Layer 7 of a small transformer language model trained on English Wikipedia (14 layers, counted from 0, width 128). Numbers have three digits each and are written without spaces.
A neuron adds its activation times its output weights to the MLP's output. To switch it off is to set its activation to zero at one token and run the rest of the model.

Output weights of the MLP neurons that the questions are about. A number n stands for (n - 500) times 0.0013.
n16: 504538558424503490613574555574314641574694347489531434626351459401610576500521630549507482577453265560507760471378461696740443447579319751392559582555599517582480549585461537657474507353271507416306612202520548461437409609621592526699377287450560581438497555423446548365534472454518538716500457533449745378251368433503630570378647490287216505602546242525451767367479447354558604455539
n33: 411397650493500745690494637598540388791712518459320475429409412500667604467482511529545365425613226423661497595444454510489528416652415818427327605463504579375537586591591652542500555280420605453530511387514300442568497620672461430470631634415453438298661589520444504511667347426388346610449545393493462525612703413118650503339397397594440438391473274412488665552532493230604736336533
n64: 710340344612629621563544658676767702428602087457533446645391402516588260432508634250625630465340488530541275523524500468158576538551418600508583508632399667360649463445523620393454517351425351427424530444372492521366343396451406247509361500428592603700347528618435651572560717379685750653523410266831579456361302529730532838496508603622520429272442299441572637738791653447410490529420
n75: 542446415571477404607491532610575489408394503584336476548434443557642561366300828497397432446412595462388394556527494394536569693675606529430398523465548595451629326364484588526605321295483434535310413603500683651357342593595436569280396722381363550574246603758699443497638342490553478550627465536613630427587596445636599621553415712569430457539440479500610395543561548222306261355531
n160: 550589609410446406701479291658535439447181711615531275500416741490288438662472544458802533667356245468396480529652508497417467433575631510544476351519553403390379313523552397396659450577689429339639553590583405427460530482414428744390473662475552679520528652569527333422537281581468306423607486533483530429790605626497485606595463407359623523675568493377373555573340431563446536521493
n184: 363382286335577590453308524523530421675769530408510388600632416597488526521335351414332462434500548439681510437497519590779376453398572503686602384491446462476690427485481494582389388664367510445349486483277632623506494711526743586615386596636377582630428396446445636423331376447582395486594626800632623519559513523477719560506373405470532490509370357423475451563464528518637355471490
n218: 681379687546389466423466319600534287372598473748343561358574720406355640570382440466686615580500297519610552601586511592369291311347561632344531500646434559582684641445286379164422379560635389450538598436540418492344633476508661546544534634390538572511417491333574552616607598532536291608630433460489616403317559666236558299585427460820316571420251676570607743552332634332303386727542
n258: 346453484512683662464462691166595480727693613646496582817473446508664488327383546536039398529478553896535656511538493226676587424310545508397307431628600421713452457339471549403522456442520649482446598590424542417605458697680902471338469154661575409373613425483592515452557461452471552574465654643458436374316485409427597530531545496558303432459364375504521437561524574281719495699583
n274: 464500729633522497320520624622468448540446481572525620400713500640465528285390516217359705487592598439418518393485506497503327320412404336787437571515391345400539544616497387446473458533593417565514530569466423580596653258428394321560544723663640514537639354427451553432619594479622319403559431485556572290475488497497581555485530381600494533470488520365449372650373692497539361487580
n288: 592370586510548483614633598637411623370546667354481526504365652539350612575487668623503583569686484359467532337445483420517373513218768623609493471512396342699382385482599421603371656577307311622554486572430445480422573331529519540326344503541440449506438326431539267456459399373695377500703592528484365468658478513449402541529582535201568532559592622590329532599477525610350473644540
n339: 594445409521500465125650378521447446493310670345647615703490534432416382628483562475580278515533426457503628500490496311467373288231589517646413656516528433564546796531337560496500532371387568668449566562436551504603726657524627674507610525589314734620299492634517541447369720605504466570332471280473669534527510504391426500425694410303425453417542357422421537500455596620457440293486
n408: 520485425526478751569620444435272531948439579488422697619341459541528617351281411527516366528503577338436500420330384309472500358558385304493371589511308493446851477609553431386677555588378456317535614567259485630507434627511552458620574661881615406481402381384507526488621174582575645544550645272596464544534559630345503529707565573573668364529670601423398657476443382508547592504446
n414: 565601606378377109418580611589772424409538374471531405598309407617438465378318373683511460448525524636528493555497525554789453422417500439503486305510682588579420482376543524523503471470358704585558454416429558415390435515594634464522510554680376575428570595604555483457537424464475488791311580500490507315696425876315437507654510439321469311677500677696451429449690331628609391486674
n442: 292760565920160394636504551650437629380551591594697510260579570646176405377490646452734230535335666671638551736631022662475472578466391422458390397411466551339536141251455620685540480540457463251793608670454407510614708650329495558485538574475630578632728430358626519656320628617331484500511490390556450327420416505416431601682541661706731511368545505320159678443394645299629434187408
n493: 273550271508555401574379328412296614481283604515437556467486448572500525495466390656649400559471492483562467564588437628462554414428415406497466401471520514658442390376584541651482567337653546604318572650508409327487549591469611573342566395425642638564500652568508586600489572487424426518358439513536511505582618398706615559538567460529434555476655416671543515515446521521491565623415
n499: 421513673351696470497360542738374521576440536247555391500568526464555460491540360490638524552765522321530603376461405356673576581319472599561348536438517478446390368577460665749438554413390346626458396483576342560330603486507344485493406548398690594699487429533410630328526435469510420667627627747535557484622664530613652557397494468256507374475491446399521444473507607496586401661450

Each question names a token from some text and the token that comes next. It shows the activations a of the neurons there, in the order above. A number n stands for (n - 500) times 0.0048.

Then comes g, the gradient of the next token's log-probability with respect to the MLP's output, scaled to length 1. A neuron's effect is roughly proportional to its activation times (output weights . g). A number n stands for (n - 500) times 0.00076.

" sk", then "ates"
a: 467498482477483494878466529466491499495495465488
g: 479507682660729409475507533546445553647500409933736550580435546471464455491282367511392376522562514356616434573517433581451467417289455461284612360459631455386482501473595448588410369411651450457471620418428334310356454582572554438634543587357372604525458534380578521810761407366634742385641601551558398356351436639443438484343573553362478548345270602532474556549741542387462672618424
Switching off which neuron hurts the next token most? n218

"4", then "th"
a: 467498491467494492499500465470468489478481524471
g: 410493600490540387628434468586395437585690550594369452565471491638513496516637389473618751533444329363232837496355481539398346648454448568471491726493618614534483402572572643517476601632333338636383431599396604444472429574465520557547424313412439502635447377274389457393586370808691663628434511591506459572483329487529476601156649569330430505415567667486536663573316305320575319542579
Which neuron, switched off, raises the next token's probability most? n16

"y", then "ard"
a: 469499498479473488499497604530482499487476587483
g: 508485379481443728441308592741373485438571533663509442439668535592601744493506289432601425242515413490391444394429570588437562344542574459362777419459124636485665439525297619276301572374603534501585555544443523507470496263398538607722584569587555629559469474410396657491351628445603532550488660600557283496386534432507460571408638274469542543578532509417451513505414788412357612406719
Switching off which neuron hurts the next token most? n274

" the", then " fourth"
a: 482493470480465496480471473599721492492467465477
g: 633597324592504533526543476517428578505726363416442596674623424380503471471664477542482670550520218457394371462340542562419347475563443490624339478730463438468595606472754570565671443428678565538221187416471553525453362670448461592325419606480401400556434439397612689455320645567446590660329625427520447625585531601250644290331484416500445661569536640667706389522510647317579427337388
Which neuron, switched off, raises the next token's probability most? n288

"h", then "man"
a: 485493484659491488494500467465465499475492513469
g: 626458439515656624554487410664511552338601435325572598653405457410686601491429452607488399553611473425487331515591503517567320427454553550534500432331419566544374383520369655300753382494516237395556501222483747840644476497679312488367559529792517632516451609690366582452453596483388655417634384309525403417418492518329619438547523697582392314379562658643384498382557469542640286461476
Switching off which neuron hurts the next token most? n75

" I", then " Ind"
a: 473791468498591492498564483657482500797500491498
g: 568689430429761442265481519617601266512493463689433649630520417580235419541547302533441556517532773542613522641450469304361447729804393437446638574665429455396262660359265556684404395394421485455661440381513605438606593600489556434424435437546648591445591510436533363396501484456619646611496574469478425332440167691535566511659351556357586323609449595539513509527420503554483444512341
Which neuron, switched off, raises the next token's probability most? n33

" |", then " —"
a: 495500497465476495496465466470476873495469485494
g: 400643719432338432450359696469457372520507567680532571606703347361395637552426585457434552489497553564505346258369712460566370292677479398454604497595601429539556665483465598425541313421366597363364267574513571469361558564613572501311622562107389439390663296531490549437355503495463566250411649362554632532549703573661554600653543570580339587580479536845456587580504478452461476457472
Which neuron, switched off, raises the next token's probability most? n408

"0", then "-"
a: 498499493478485481496500476474468500481467788465
g: 517527559473484478533242385291251516464569652383287426716504615643731327416491502475572525676502452561488731680373425559611330661302333444402555602540448494405531525508484198339657570681526286770634511553619669382555555385451611461566541331481486524564600637335568622418714437376604523270359461515456416592639526443537274372371416415509626417418635568534521601409575454536665518580452
Switching off which neuron hurts the next token most? n493

" in", then " Grand"
a: 510499480465471495500560491532471467488468469496
g: 696427382468416294546425373619646656442333568404647515595575326466490478504575550387557717409576763444379466402511482434396504423391540635600324546469495658416430373480580722419621394463548473468614439506661703449482354597394453692666320616304291518463513709516495400511437509403584444554536182594474513510529351340647281600502635290608469357263710750610518375590595654453460577504621
Which neuron, switched off, raises the next token's probability most? n258

"ant", then " to"
a: 489495481468467468476500470484634499486492547469
g: 346488446613556387740732469362348605574310479406315567511524477339493499676341420479480653780598380586365668421364570659530624449642422325271456560571555230476478510270448496640557638736590428405432474411632579619333489327606493615344639548578556576443506636429358504686502642376583670532650409455401616697368634421268573350456516528566527311461384654464454541519579485499445331570418
Which neuron, switched off, raises the next token's probability most? n339

"ion", then " of"
a: 500485499472469485500500490471505499494500471627
g: 526324393534588283652382341529442286442372518333555528381495511249308572501776297440443456438536467526510616631735494565650456464456409485359521534481576487263481510280576507500349654435481453388596346585726431513466488588503451719392459520430653495641444355277560468625432509413702389558488657650706576703609385561708583475367391735493462396520556486528334540456466623643729384670657
Switching off which neuron hurts the next token most? n499

" ", then "2"
a: 767500465493590499500757466613477498465551549500
g: 664536438494697677360468355368559290464698499582581367540431317482479588545481355380476313495450458523434475483273500541498530488806548645600515583465660457633514584365562508397448583377434640493527527695443532518676728169669577527499625835599414513478358395408676403379425432445390531517538503327652428527512661516331498592315465399637577617352477627464678355578474650340548265299440
Which neuron, switched off, raises the next token's probability most? n16

"–", then "R"
a: 570465956499493465499497474466645500473490480500
g: 221578361540499716485390557474567739530542719726465485430459748411671580540356361379529486274491401227666352417645590466692639346458673464530441687366481463627532538520417495454677626341505520534545349555285497642509384492319569635458532430402609422748430635537381554505468395552566396423507390792244557435450616403435581607493395611605412350584580537460476426256420560547465483404594
Which neuron, switched off, raises the next token's probability most? n64

"1", then "0"
a: 533500493465500494487498757472483500476741501481
g: 524465472733457655520550447849498547640407506441622472428420352499472511357533323688485490496465334622411433313398368322524743364539440724381380519435451209347550705549488505663410634602529532439417676214525390621397561595482563707305452584433652648531547532426603417591677551415369406457575386456569621504437402453529496629610403627522411588342412494578635494515398582281587681218630
Switching off which neuron hurts the next token most? n442

" ", then "3"
a: 815500484483510499496744465530481499467551552500
g: 402539347383382504444491593495420578480642452434358557670432496388645579466438774504591731394463714479623446468389510636483519686725443591609731467694481467519484631321471645486646551375379501546613536610242559542653726435376442389533547556376346415476392230267409501380354498529565569612519469239349420249543557700349688342484547602389359277485548455564598564501444496417557528714583
Switching off which neuron hurts the next token most? n16

"st", then " |"
a: 465500500465479498489499542471499497499465493494
g: 762332429622410538463641427533464474579626428578480196430528215475594615546435614484365512281563317328200448436481483505737470489484579426577384560608592438690575594581339579490473443247531550576470453360527390521293432582688446253460510431482591516327457475638590615451569706503443572503514445687359487504620508659645604561371507529643312201305582449511592545442549569687585659668601
Switching off which neuron hurts the next token most? n442

" off", then "ensive"
a: 477493489546491465465465496479465497477497475465
g: 365555404647631565416570383574517258483364648691323370504490630595468442409501401516474336519546591515659532480219576609651523415725758492394563500523629552673579462366554511516799210321561586558457579558379463457362454259407333575391646676457664499671269586578494374546633430491435571613430505567437451571398394539612606443581529563291637455640588309496642574347428381301489406315571
Switching off which neuron hurts the next token most? n75

" Ill", then "ino"
a: 544621487500571500500468496708477500540499465470
g: 495457612633331629617467547589493593540649548429520689407549524464535541406752441456383535474543633304388436442540547608520585633378605433527237391432382427642444652875639417431520472564489227680498737587434481387386323578363550518489480603628689591633357652575193476522343382448601476337466566461431581440456368601621452538477427554514517465617416482560340726347172497257397508479598
Switching off which neuron hurts the next token most? n288

" |", then " "
a: 493500487480466487498467471474472732490465476499
g: 525634331421489566427646486259463437540533495465516343445477740559474568507389447462366522485435479566244394529398498594704324524445400489597539411514653382418747423389427290596403551521626364348495764465388681676566538669543614520434611476771675569470316485510663614649318491703458583319458416417403626517727618738414531451273374467498415657438438416360698687570476516486399442282515
Switching off which neuron hurts the next token most? n408

" college", then " h"
a: 466480488502484470500498510469489500555499497474
g: 728477510550255470598363605702158369290559632570469427572519373405327623550402315455557662498443480338603358369613572712442704509522534633608524479590272497287502271632491462573679533547516534561545541392462543529406560519216462422348288490505472411768490621552428561635542546542555638585475470550417622614299416248648562593547377287623620588405361594667520466517523460517375584525573
Which neuron, switched off, raises the next token's probability most? n414

" the", then " team"
a: 498499489487465500495465465483583500478474467493
g: 747590433238537605553596532523587610437511551275633380556321454256463410695581448341555368427393658552426791526336475473487514493619539397591332637514517482641618671515355618511531495749365440434433417638314371312587420603403374401644549281375498353442480670446431523467554477558495532460495591432511675352447449588394581644767640634422390707453183653491577523524330583505461619562399
Switching off which neuron hurts the next token most? n339

" pos", then "itions"
a: 495500499490798465672482494465496493533500465467
g: 428634572546406378467512505652509474555531750477478487524338653605526272424544607718584459424463427424351492632334435322346509550423376466719409490469654686513418447463586760588372406417402391440508553397107680366429572769329406562667408435506457559649440399476671440602406671585437422695492571402763544334626539535462675456549523489414339688555550435401466661471571201594420509468481
Switching off which neuron hurts the next token most? n160

"0", then " met"
a: 466500499477478491498500476485468496490501659494
g: 540358498371614428399506506546515322592451564511354588622533598492118540602538330520643590546554589591494472569417479280539409268445599368340575357406535345762454418493330733616665502470603608577540449602383451459629529495288574507544522670546417592528576634500559348567591432436685452350652639404408449348590410173482457725568337515529710508738442361510530525316503308545518778496478
Switching off which neuron hurts the next token most? n493

" ", then "9"
a: 564495501490465500499814468471465500537471467500
g: 515600226491463538493187377453338674534689506671612531425356452570279543421602441526358450680585481651563486537494328443458554647291635384425432311558393473690547470344387690673478622552325668437586499638524489335524473603333501576554277512595499621528677714669419581445497494373427524538348366518303547462498625334476407483677561530737355426515459428437413669484670406310605632709568
Switching off which neuron hurts the next token most? n258

" t", then "ack"
a: 465483475495474473518468493680494492746499474465
g: 652426447434485514424547613509267752396387542429345468525583689413650418471464490524374502365477390577471388646306490669582535457553614368498488464464543461462719458379474555437483601520598530449515389461507361277391501366388612612528501441472486416386886553293640461340409709488582593713568372401468797581430465645608560621626540773477329547465663522720487362604472287626413219341516
Switching off which neuron hurts the next token most? n414